Layer 6 of a small transformer language model trained on English Wikipedia (14 layers, counted from 0, width 64).
A neuron's activation on a vector x is SiLU(gate . x) times (in . x), where the dot is the dot product.

Input weights of the MLP neurons that the questions are about. A number n stands for (n - 500) times 0.0019.
n0 gate: 479 660 426 282 418 250 375 677 606 775 587 287 232 477 567 250 454 867 401 428 512 584 703 467 701 441 482 647 452 324 458 410 556 181 336 678 566 429 695 542 502 507 325 530 595 754 409 770 361 605 397 432 285 630 679 439 454 615 505 291 620 526 475 151
n18 gate: 461 626 325 638 370 448 657 137 518 641 712 815 760 442 852 550 575 593 431 395 527 473 505 333 600 527 413 559 446 342 491 799 722 429 265 336 343 686 396 326 693 258 668 593 460 636 513 317 770 378 583 317 678 441 477 533 513 718 437 729 312 624 357 978
n23 gate: 490 691 525 615 229 564 237 627 823 563 433 367 582 492 554 427 448 578 720 304 216 692 339 715 383 439 331 711 456 650 671 521 624 566 591 674 605 311 704 355 688 379 625 723 631 623 341 447 479 563 757 464 736 548 383 569 415 592 486 501 370 425 901 717
n36 gate: 484 536 425 422 273 515 657 644 567 377 421 392 201 770 367 242 380 363 337 600 340 433 630 616 664 447 315 542 427 509 542 818 710 559 520 703 534 557 549 245 506 586 615 246 428 628 700 620 588 457 330 408 541 828 667 553 449 447 290 580 645 155 823 460
n38 gate: 465 784 751 402 571 688 692 567 847 389 534 691 496 518 419 534 483 609 445 537 587 361 458 757 423 509 371 416 517 145 544 310 501 648 546 367 760 325 300 605 480 423 573 397 494 463 279 574 425 427 626 310 685 397 421 507 544 589 544 26 297 518 549 473
n44 gate: 435 592 575 288 660 523 667 613 274 375 735 302 328 536 285 420 430 639 269 553 341 577 713 128 584 810 596 574 469 396 842 348 592 946 119 737 467 476 671 570 544 439 587 480 501 737 376 481 509 562 567 512 481 375 452 541 329 531 326 712 579 437 574 626
n51 gate: 328 512 576 470 368 538 659 596 876 590 410 526 717 453 466 528 546 723 592 663 532 577 602 761 509 436 277 465 527 702 618 352 506 427 434 721 451 586 572 276 361 350 528 746 485 489 134 384 717 751 457 466 396 580 361 547 154 838 834 449 296 490 634 514
n66 gate: 91 740 735 402 635 365 507 333 481 837 559 620 328 525 450 462 542 576 350 552 291 511 370 395 462 497 389 572 429 597 626 485 625 622 515 595 786 405 470 300 485 556 298 314 349 558 423 455 545 422 306 384 496 421 365 668 128 545 379 479 838 624 452 534
n67 gate: 520 452 580 288 140 302 740 598 484 229 329 350 576 486 592 470 266 563 533 493 467 195 204 570 701 701 218 585 596 484 379 431 535 755 493 796 448 601 640 611 327 363 349 312 539 363 657 562 686 322 353 413 422 520 455 753 473 571 517 509 675 496 439 501
n69 gate: 606 501 529 458 437 365 477 469 325 611 617 552 331 549 578 554 735 695 744 759 667 449 570 635 558 346 557 473 314 656 383 262 603 795 590 527 453 653 672 624 589 289 818 439 530 372 359 510 636 438 493 417 321 547 421 419 642 498 414 345 517 676 494 434
n75 gate: 474 609 656 556 342 523 462 378 321 402 547 321 625 445 458 496 364 548 478 734 556 500 579 334 587 533 725 740 290 298 459 722 469 503 443 372 458 332 636 765 483 467 728 556 532 513 354 686 388 618 537 344 726 633 521 499 887 568 337 338 301 460 748 400
n81 gate: 591 668 549 436 477 748 299 379 406 420 468 328 452 633 463 679 564 410 304 372 701 318 515 278 616 672 727 444 870 342 700 487 442 544 821 513 258 616 598 566 485 445 531 619 459 300 285 445 574 635 420 455 737 427 543 648 516 662 395 677 288 424 490 333
n84 gate: 381 586 434 631 494 494 431 928 650 351 639 754 442 358 447 427 659 421 187 573 56 245 527 239 399 638 292 866 530 601 562 520 754 290 412 941 612 693 449 675 556 495 760 446 362 488 534 516 334 456 579 637 382 642 620 710 456 340 476 555 411 451 456 365
n87 gate: 419 577 607 503 511 373 622 400 742 359 321 571 207 419 420 584 373 526 593 166 524 606 839 625 476 691 515 600 769 548 472 325 607 575 555 570 189 372 469 605 404 509 237 450 558 611 500 501 557 499 392 378 730 549 597 390 768 588 618 528 571 455 308 610
n112 gate: 340 512 498 407 727 577 509 380 581 490 672 445 632 407 661 274 408 524 704 752 445 542 578 322 273 470 337 585 311 431 606 498 624 575 488 605 509 731 428 475 797 297 731 570 577 369 290 699 554 534 529 557 285 480 585 489 584 598 265 567 906 664 461 334
n115 gate: 554 540 488 354 336 467 780 420 345 308 602 519 536 584 375 803 364 321 503 621 512 561 552 410 423 622 492 589 522 325 734 378 465 456 492 462 389 353 558 447 658 412 454 818 541 690 491 553 230 275 579 503 145 355 786 474 769 226 663 268 475 324 299 630
n116 gate: 513 412 582 683 308 137 611 749 621 508 719 586 364 156 501 419 291 491 689 501 499 428 613 318 619 367 500 804 627 462 324 322 428 599 496 401 487 309 300 542 569 720 372 497 303 409 679 549 428 363 671 384 749 259 595 531 552 517 551 402 526 811 248 745
n123 gate: 563 556 483 419 259 777 629 620 690 375 711 531 717 374 769 421 276 479 649 463 457 529 634 626 618 560 551 576 632 439 428 484 586 580 630 878 661 486 685 210 444 214 590 739 273 538 503 884 534 516 667 267 503 436 370 516 625 415 691 360 409 487 425 358
n132 gate: 535 539 511 593 288 747 679 436 570 660 709 498 295 404 625 627 389 769 352 899 497 521 648 330 515 440 610 559 723 400 698 282 749 673 366 678 615 302 312 442 615 497 465 605 529 742 668 388 481 681 565 519 624 517 602 535 569 618 402 831 538 497 488 331
n146 gate: 483 466 315 584 412 312 561 558 323 552 546 501 378 390 652 366 360 371 377 639 281 472 640 518 632 307 640 448 417 607 620 362 556 367 417 511 112 321 427 921 370 518 602 485 361 760 562 584 201 558 640 493 400 656 559 540 672 660 466 316 450 607 224 495
n164 gate: 530 461 528 399 466 746 547 368 623 512 664 538 855 454 679 203 214 644 485 595 476 490 747 378 793 589 422 505 579 650 448 331 610 692 167 376 665 315 723 778 646 740 621 438 621 617 344 485 389 590 602 221 180 484 295 365 389 678 463 715 312 750 303 569
n168 gate: 573 529 525 335 722 338 664 575 358 533 628 264 471 684 594 350 350 577 636 454 391 390 543 437 685 155 356 638 541 423 643 516 407 410 580 439 425 136 448 836 564 365 512 141 759 588 639 193 376 354 66 379 473 565 566 237 416 643 528 541 387 706 522 329
n0 in: 372 580 480 288 611 668 283 807 445 529 296 449 473 452 488 416 284 546 443 390 292 550 330 443 432 554 423 504 529 433 649 479 692 339 550 476 487 472 443 534 505 631 352 685 492 468 514 483 477 566 503 491 179 631 499 783 504 629 621 639 642 198 240 394
n18 in: 388 735 511 476 604 570 795 431 546 465 524 388 533 504 745 231 374 671 232 530 799 608 659 562 493 645 555 419 460 149 390 189 459 477 239 502 561 778 820 338 492 442 593 594 514 467 367 363 377 505 482 611 597 479 749 525 358 716 438 444 263 527 404 420
n23 in: 632 546 348 525 715 522 389 694 670 520 382 757 438 167 432 477 642 678 346 302 493 483 646 493 657 220 572 501 228 568 459 529 615 348 525 532 482 361 272 558 640 406 545 253 536 307 405 560 551 458 717 591 606 337 388 535 428 554 568 451 705 565 646 474
n36 in: 297 383 565 630 221 540 594 464 529 668 400 595 116 515 366 295 436 433 395 460 551 327 621 510 393 529 257 353 528 539 566 464 548 484 396 745 436 514 568 292 607 625 529 519 515 661 630 432 746 256 322 328 604 524 618 631 485 534 530 644 650 569 687 468
n38 in: 546 514 817 448 391 411 603 631 521 470 442 574 582 508 397 583 535 451 534 632 524 253 706 632 491 396 507 394 650 456 707 197 444 633 521 362 619 451 319 618 356 524 358 492 594 449 574 642 648 563 493 276 375 658 221 550 442 515 110 534 407 458 359 244
n44 in: 287 594 417 583 510 640 542 743 337 629 526 360 494 513 330 82 585 283 651 448 145 479 299 536 441 698 627 743 416 615 445 399 745 311 414 620 518 576 384 498 358 670 590 537 417 858 410 412 452 420 488 515 519 520 452 456 519 435 524 342 446 484 455 605
n51 in: 704 502 799 426 425 612 440 390 636 370 601 515 518 503 500 720 537 417 243 522 519 525 634 682 281 746 584 284 695 664 375 657 395 587 533 453 390 474 558 482 441 538 605 198 804 223 306 638 563 524 592 411 524 433 513 420 471 413 278 581 484 619 278 365
n66 in: 483 407 587 208 663 544 426 301 513 512 347 720 299 580 506 832 799 676 518 391 231 514 472 385 777 500 407 374 495 549 441 567 556 747 567 551 501 520 786 308 802 570 525 427 475 430 407 715 510 364 452 457 393 448 666 598 650 293 538 323 572 475 463 89
n67 in: 414 440 482 648 497 132 252 470 562 788 470 622 379 381 341 342 308 626 391 512 532 565 520 448 641 450 272 412 494 609 505 212 424 607 396 513 507 485 440 583 537 419 285 631 389 218 447 675 710 507 285 164 548 601 603 698 404 538 621 421 479 366 606 477
n69 in: 421 488 718 591 448 476 539 309 486 430 503 454 447 443 394 422 824 661 398 490 562 418 532 491 439 327 554 430 326 694 523 497 513 552 435 364 402 523 625 494 469 530 769 307 559 264 250 669 573 354 462 357 745 380 523 404 354 669 448 338 425 429 489 383
n75 in: 512 420 359 267 433 491 539 496 582 347 456 387 394 714 527 378 306 344 523 418 479 634 648 380 338 197 491 446 699 433 381 408 488 593 622 420 499 389 601 422 346 566 751 861 552 797 566 605 142 423 612 606 577 489 562 469 606 626 658 524 437 643 467 318
n81 in: 462 611 545 337 636 302 364 363 260 535 658 375 446 756 398 529 362 396 490 464 619 465 293 530 419 468 573 540 294 584 532 359 574 965 522 370 430 522 295 400 592 316 585 570 614 442 432 567 499 726 423 668 147 433 455 515 545 539 360 599 481 461 568 474
n84 in: 236 463 327 593 344 605 248 314 730 623 607 334 350 528 176 176 523 525 536 535 470 601 658 725 427 498 476 422 447 598 675 613 554 341 644 438 337 542 602 403 444 553 283 286 541 411 528 367 362 659 523 749 567 314 526 628 558 574 423 813 614 338 350 717
n87 in: 518 362 548 664 710 658 586 446 900 305 244 718 450 450 474 542 283 416 287 644 402 633 438 525 511 617 311 596 494 589 460 243 536 596 437 425 297 393 254 502 540 411 509 565 679 444 697 641 358 549 387 467 585 447 375 510 517 547 924 581 447 601 582 539
n112 in: 338 699 712 553 505 731 567 578 608 445 401 512 748 414 682 677 467 432 478 839 729 493 568 543 622 693 591 601 597 349 464 591 442 478 420 436 373 584 751 737 610 265 652 405 555 421 576 421 482 446 118 455 324 424 587 423 515 402 456 646 786 612 817 274
n115 in: 415 369 595 515 741 336 256 409 499 564 524 669 433 203 288 633 590 681 402 553 256 598 338 134 652 642 489 513 356 409 366 490 667 672 493 527 470 518 636 616 628 555 540 502 567 572 490 355 207 465 333 233 333 484 420 524 459 422 632 583 297 431 262 496
n116 in: 625 593 291 594 397 512 657 718 539 563 520 444 566 557 446 439 645 470 603 573 356 581 571 189 473 485 475 363 441 554 528 473 363 699 391 491 278 674 682 671 433 399 553 412 459 461 402 677 227 692 394 206 556 517 523 564 761 339 363 401 400 603 861 575
n123 in: 536 429 673 466 565 670 672 370 284 317 393 299 428 722 685 471 428 601 655 465 500 576 364 296 243 455 527 346 688 366 465 428 527 529 668 475 417 285 681 443 466 808 344 378 409 549 795 442 534 291 397 325 475 598 327 737 642 562 501 540 642 790 706 489
n132 in: 361 523 230 596 556 407 666 331 814 585 868 570 239 458 572 534 522 454 475 533 545 709 521 187 642 430 345 410 423 470 136 744 556 566 804 696 533 202 272 432 436 523 618 523 581 645 647 715 537 552 563 714 614 625 462 318 655 626 320 599 586 580 617 461
n146 in: 492 607 481 626 517 262 540 388 273 521 606 415 380 468 602 669 532 483 520 779 465 548 413 432 636 275 760 638 422 410 458 370 263 96 381 629 392 289 537 659 468 400 635 582 433 634 455 630 437 499 625 391 589 375 565 280 784 527 507 480 521 335 358 547
n164 in: 250 533 401 309 592 448 112 605 435 528 580 919 357 354 556 759 706 564 420 278 518 509 468 524 231 721 420 598 863 649 600 542 541 540 468 623 660 494 786 465 408 338 414 445 149 390 482 473 477 252 460 472 656 547 645 482 347 374 407 503 400 601 413 593
n168 in: 529 617 315 393 566 455 464 595 479 478 393 599 519 474 437 224 567 437 593 458 687 801 617 347 676 243 715 618 550 550 479 400 476 58 478 507 727 446 481 414 387 498 365 338 537 624 496 461 344 541 490 359 728 403 446 286 514 529 407 477 348 611 537 596

Each question shows a token from some text and the vector x that enters the MLP there. A number n stands for (n - 500) times 0.0048.

" ch": 492 266 597 509 501 694 490 419 569 573 549 362 399 454 572 547 447 509 604 484 453 623 729 497 376 369 482 510 601 431 368 387 533 397 568 444 754 509 611 457 312 374 710 689 494 348 701 478 648 527 388 589 373 431 584 503 499 376 500 636 503 449 442 556
The most active neuron and its activation: n123, at about 1.2

"es,": 422 423 422 410 380 548 630 518 520 637 483 466 316 398 487 515 385 447 307 489 307 634 402 278 391 462 659 558 257 583 619 445 480 687 365 335 677 575 522 548 382 443 516 625 530 385 559 518 640 495 547 517 412 350 425 605 461 581 551 501 371 547 539 520
The most active neuron and its activation: n44, at about 1.4

":": 545 453 476 481 455 615 496 422 503 566 436 462 348 465 502 424 413 637 430 469 278 575 432 390 605 448 604 303 367 520 654 532 362 427 503 480 516 649 657 438 229 474 461 554 546 414 608 560 599 288 486 609 545 327 529 437 414 586 459 494 356 601 382 459
Which neuron lights up most? n112

" September": 576 452 307 629 293 757 336 638 545 640 395 565 523 447 448 432 423 538 483 544 480 598 634 486 485 510 610 438 335 292 496 784 483 478 413 454 747 414 528 616 409 676 543 621 565 403 613 385 595 468 426 610 630 536 495 501 501 406 644 470 344 426 554 510
The most active neuron and its activation: n23, at about 0.86

" ph": 574 316 650 533 552 592 554 334 542 664 419 402 382 416 457 612 367 519 359 529 450 509 740 423 443 532 432 397 613 538 416 693 611 413 466 481 751 522 591 409 210 382 575 632 572 261 588 438 577 421 531 539 502 566 446 568 397 288 332 480 492 525 471 565
The three highest activations, in order: n36, n146, n116

"ict": 476 469 458 607 553 456 599 507 474 550 616 618 415 371 291 666 249 526 389 569 319 672 427 561 451 488 637 456 581 399 564 469 694 546 537 346 558 645 650 381 251 472 499 525 413 532 691 474 558 379 410 412 511 479 557 545 514 349 518 542 418 558 624 435
The three highest activations, in order: n115, n36, n123

" released": 630 572 708 676 406 593 445 529 590 584 494 465 341 614 567 573 370 379 703 486 519 700 472 449 382 520 586 436 232 312 593 507 435 554 450 287 627 557 618 525 403 529 524 558 631 480 620 591 616 508 408 561 447 444 511 668 383 357 669 405 477 541 595 366
Which neuron lights up most? n164

" in": 463 579 412 457 444 604 650 479 559 562 672 499 511 247 542 573 496 536 462 527 346 750 541 260 537 530 557 492 471 588 608 454 416 617 439 435 720 626 534 537 331 605 689 428 477 421 768 615 645 425 535 500 473 557 468 363 421 386 421 464 335 548 475 460
Which neuron lights up most? n132

"ers": 637 448 354 644 561 558 521 489 517 522 560 471 292 449 450 443 424 420 445 325 218 558 333 431 432 388 749 458 425 382 472 457 459 506 442 432 559 604 602 499 265 440 360 551 401 495 516 455 617 393 455 604 374 453 414 402 580 574 560 308 538 538 512 507
The three highest activations, in order: n146, n112, n51

"ized": 409 619 536 543 648 672 588 579 495 535 513 460 395 435 520 607 344 346 528 445 266 760 412 542 410 425 524 596 282 466 552 524 437 639 507 420 623 636 623 428 321 522 564 459 435 386 696 490 533 303 410 548 521 418 427 647 542 586 589 501 384 614 636 351
The three highest activations, in order: n123, n66, n146

"ived": 435 580 496 762 489 597 506 551 714 526 471 412 318 551 565 622 411 422 579 612 405 722 468 512 375 333 612 458 239 403 576 489 497 539 382 353 633 556 555 504 427 358 608 598 593 484 550 411 549 410 432 665 622 412 364 593 499 461 660 292 475 545 585 302
Which two neurons fire most, strongest first? n23, n75

"ia": 732 463 434 539 556 566 509 585 467 551 462 421 371 322 418 490 450 388 505 286 186 592 326 455 451 458 602 394 360 381 406 548 408 544 469 328 565 668 547 524 347 561 339 542 503 360 537 537 634 355 462 459 543 586 408 442 556 557 522 380 510 493 506 619
The most active neuron and its activation: n112, at about 0.67

"===": 605 508 443 653 508 575 596 387 611 613 468 389 384 448 494 834 372 454 566 611 464 559 419 444 424 527 658 357 455 623 637 525 404 442 464 364 493 464 573 570 392 375 363 568 538 440 758 594 606 703 592 550 606 536 629 565 401 637 411 318 436 560 327 407
The three highest activations, in order: n146, n132, n44

"ional": 656 492 453 488 530 606 302 591 406 557 574 378 335 489 313 688 416 398 396 400 422 607 456 741 673 421 634 549 364 571 478 541 495 563 528 416 539 586 700 472 361 522 472 601 448 539 688 487 589 499 421 578 517 794 444 646 577 500 410 474 362 279 475 365
The most active neuron and its activation: n81, at about 1

" class": 679 342 473 660 506 488 528 384 483 607 501 560 475 404 395 347 222 391 388 419 468 696 521 528 499 407 607 492 416 483 452 626 334 443 519 416 692 741 583 515 333 562 394 579 586 555 791 456 663 601 476 545 400 491 475 529 430 335 525 430 467 464 617 394
Which neuron lights up most? n164

" und": 440 506 519 542 475 371 497 532 577 417 419 496 519 503 552 292 447 328 478 334 519 591 662 513 561 569 517 286 628 507 427 479 218 362 336 443 605 701 493 375 311 326 703 496 632 383 762 436 704 490 381 568 268 428 536 469 578 510 487 379 417 523 620 636
The most active neuron and its activation: n18, at about 0.95

" other": 466 356 476 538 647 492 471 664 553 339 541 368 448 413 219 508 336 401 543 431 377 733 548 602 411 540 541 553 455 652 533 417 502 532 404 342 676 654 635 430 511 545 537 440 561 354 551 569 662 425 497 679 329 490 443 660 369 318 521 488 518 544 537 446
The three highest activations, in order: n84, n44, n146

" called": 426 472 533 589 732 656 646 538 499 413 518 545 409 550 549 443 386 570 542 409 357 676 506 611 599 340 444 345 347 519 569 540 448 606 541 308 624 486 662 550 321 513 727 582 504 356 846 564 543 432 477 627 381 431 386 454 507 616 614 433 499 699 522 474
The most active neuron and its activation: n123, at about 0.89

"ik": 563 562 465 649 502 466 412 611 469 490 450 508 421 479 477 582 495 361 511 352 394 666 469 480 486 572 499 355 762 333 341 455 311 352 222 296 541 481 506 395 419 414 670 483 488 313 535 387 642 473 407 490 490 589 565 622 600 682 432 399 424 530 502 371
Which neuron lights up most? n18

" final": 593 402 449 622 389 512 420 521 452 620 470 536 497 256 369 544 393 447 596 486 404 703 539 720 385 411 557 370 313 394 422 663 609 546 414 452 586 611 633 516 372 546 511 639 513 636 786 521 602 463 522 745 445 624 490 517 462 275 647 557 465 453 406 351
Which neuron lights up most? n116

" on": 653 667 491 602 537 562 493 442 539 622 620 533 504 371 554 558 408 669 669 841 513 657 534 311 434 378 468 464 338 487 566 606 323 448 310 483 591 602 649 519 384 536 664 507 477 493 802 496 517 320 375 608 469 355 531 435 550 296 585 383 379 480 415 308
The most active neuron and its activation: n112, at about 1.8

" to": 561 511 531 543 622 524 491 446 485 547 556 469 603 474 528 551 343 628 490 531 401 800 622 528 649 472 546 428 474 530 590 470 333 835 463 533 715 549 603 556 283 597 777 630 409 477 639 594 656 486 532 609 713 447 576 403 524 509 579 433 519 464 456 482
Which neuron lights up most? n75

"4": 662 607 433 683 606 614 644 456 496 603 315 488 288 398 360 652 375 537 516 197 386 535 559 520 495 641 482 560 422 566 637 627 547 594 494 400 655 596 503 583 440 539 358 512 358 503 747 390 460 522 383 625 346 474 303 417 458 547 417 530 517 546 510 354
The three highest activations, in order: n87, n146, n69

"ree": 658 467 581 530 731 607 379 439 417 576 459 346 367 393 339 588 429 461 598 276 290 508 409 621 414 356 512 401 423 583 533 639 339 401 493 288 626 626 573 440 438 645 368 394 594 658 545 428 436 240 414 556 398 545 415 563 487 394 477 322 475 496 439 562
The three highest activations, in order: n66, n112, n18

" un": 522 483 562 624 625 473 557 488 636 504 302 517 595 583 415 526 370 296 413 376 536 509 630 563 578 794 634 344 475 541 396 475 387 554 478 362 479 485 441 537 227 388 638 583 510 484 659 432 581 594 549 665 340 526 562 455 368 249 485 435 478 455 500 572
Which neuron lights up most? n87

" An": 495 475 529 537 649 541 436 408 474 396 636 455 479 265 491 610 388 217 506 476 358 654 597 408 571 692 509 324 411 524 461 633 413 450 588 343 590 377 432 570 435 468 771 622 425 331 689 547 618 342 584 643 430 491 489 675 342 615 417 326 447 507 473 435
The three highest activations, in order: n168, n36, n75

"ues": 603 484 383 509 517 593 506 399 560 510 626 439 306 303 486 555 426 382 488 528 357 604 396 484 418 292 782 529 489 354 605 366 468 614 311 437 564 602 632 670 257 489 349 598 573 573 619 489 547 460 564 569 537 469 417 643 485 498 516 360 558 474 600 500
Which neuron lights up most? n146

"ight": 486 487 466 564 642 619 340 512 494 480 472 569 309 434 272 505 516 531 337 558 422 853 576 591 351 393 554 350 504 522 446 424 391 495 344 611 711 725 568 537 474 561 562 479 445 397 537 338 470 522 399 581 603 414 524 514 424 370 560 353 501 460 778 382
The most active neuron and its activation: n84, at about 0.71

"rop": 636 435 371 593 557 461 549 592 515 580 594 323 481 368 421 471 350 361 486 311 409 483 742 556 387 604 506 275 374 427 414 449 465 351 507 363 667 484 497 569 484 631 438 516 615 122 646 358 556 429 670 569 664 490 336 501 510 445 449 509 440 280 548 350
The most active neuron and its activation: n112, at about 0.56

" 18,": 468 372 451 372 327 517 427 768 548 692 424 510 361 391 620 524 440 554 510 630 423 604 420 445 498 542 472 398 304 572 534 631 477 715 400 338 762 607 426 618 390 692 606 598 556 576 514 365 646 577 464 777 569 527 487 424 442 587 560 502 450 590 590 545
The most active neuron and its activation: n132, at about 0.89

"og": 520 461 411 468 512 448 590 460 496 511 395 387 293 368 520 636 337 372 508 460 323 784 581 599 413 397 487 310 711 332 410 558 574 486 314 414 672 402 503 456 523 304 473 413 560 445 542 385 592 330 448 576 544 480 405 516 455 526 524 413 364 569 698 492
Which neuron lights up most? n168

" 42": 591 394 455 556 581 577 483 510 588 495 184 586 502 352 282 536 435 507 533 315 405 631 520 515 495 543 502 367 307 549 587 561 500 612 475 546 845 662 363 550 413 595 404 580 479 499 691 389 552 529 426 661 365 547 478 464 424 538 482 370 366 573 462 560
Which two neurons fire most, strongest first? n146, n112

"agu": 704 551 405 644 479 525 435 623 381 652 381 458 529 498 347 466 517 526 431 442 384 740 463 577 481 530 558 693 650 338 418 514 483 458 285 420 717 672 474 530 371 504 551 569 421 300 671 333 528 542 471 601 749 457 453 509 618 485 404 395 415 457 521 385
Which neuron lights up most? n66

".0": 608 537 458 603 502 715 397 640 501 613 289 512 383 526 177 798 536 395 425 260 417 622 406 548 415 499 505 443 515 548 619 422 553 525 403 417 646 563 476 396 505 568 599 438 422 524 653 434 375 519 488 516 446 547 392 419 437 578 306 464 547 274 600 506
Which neuron lights up most? n23

"lin": 491 519 503 544 589 527 477 556 521 453 530 429 427 373 549 573 392 639 660 212 293 784 268 478 387 516 675 440 384 340 388 618 495 518 435 303 604 622 451 520 360 612 343 426 481 483 496 417 611 421 476 419 456 516 381 544 554 527 541 404 431 508 377 511
Which two neurons fire most, strongest first? n112, n36

" d": 465 410 594 455 520 359 502 274 651 557 458 403 555 647 458 394 394 558 443 500 376 665 594 352 395 553 516 413 724 449 404 525 381 418 482 456 643 503 564 449 490 334 615 502 410 462 741 492 737 412 350 727 349 396 481 593 406 481 493 544 364 389 555 568
Which neuron lights up most? n18

".": 478 425 528 513 482 536 466 530 622 553 401 438 286 428 550 516 480 725 457 817 435 598 517 449 466 462 582 538 304 492 600 574 442 530 543 240 547 572 635 709 451 299 429 659 505 594 653 692 673 569 413 569 613 411 499 444 436 604 548 282 383 624 467 595
The most active neuron and its activation: n69, at about 1.4

"y": 528 388 422 492 484 634 581 471 464 583 523 582 176 354 310 583 259 331 471 421 291 567 499 499 469 395 691 514 328 474 486 492 512 573 434 391 668 527 702 514 362 412 305 613 556 362 591 439 551 394 440 545 475 512 443 451 501 420 508 396 573 610 521 489
Which neuron lights up most? n66

"ime": 715 423 500 639 393 635 559 614 562 660 441 490 235 445 410 682 409 387 383 477 236 631 441 614 425 450 603 513 200 496 473 497 544 560 356 397 715 525 652 447 391 401 550 479 463 537 574 460 552 308 405 570 548 557 468 452 478 419 508 406 484 507 454 490
Which neuron lights up most? n36

"es": 619 481 583 646 483 536 524 387 685 507 486 442 225 332 439 583 482 351 532 479 310 533 457 427 290 367 672 437 515 404 582 301 483 619 373 416 634 577 543 669 286 440 411 604 595 490 472 554 663 523 497 385 366 384 441 418 595 450 605 409 557 485 500 484
Which two neurons fire most, strongest first? n38, n87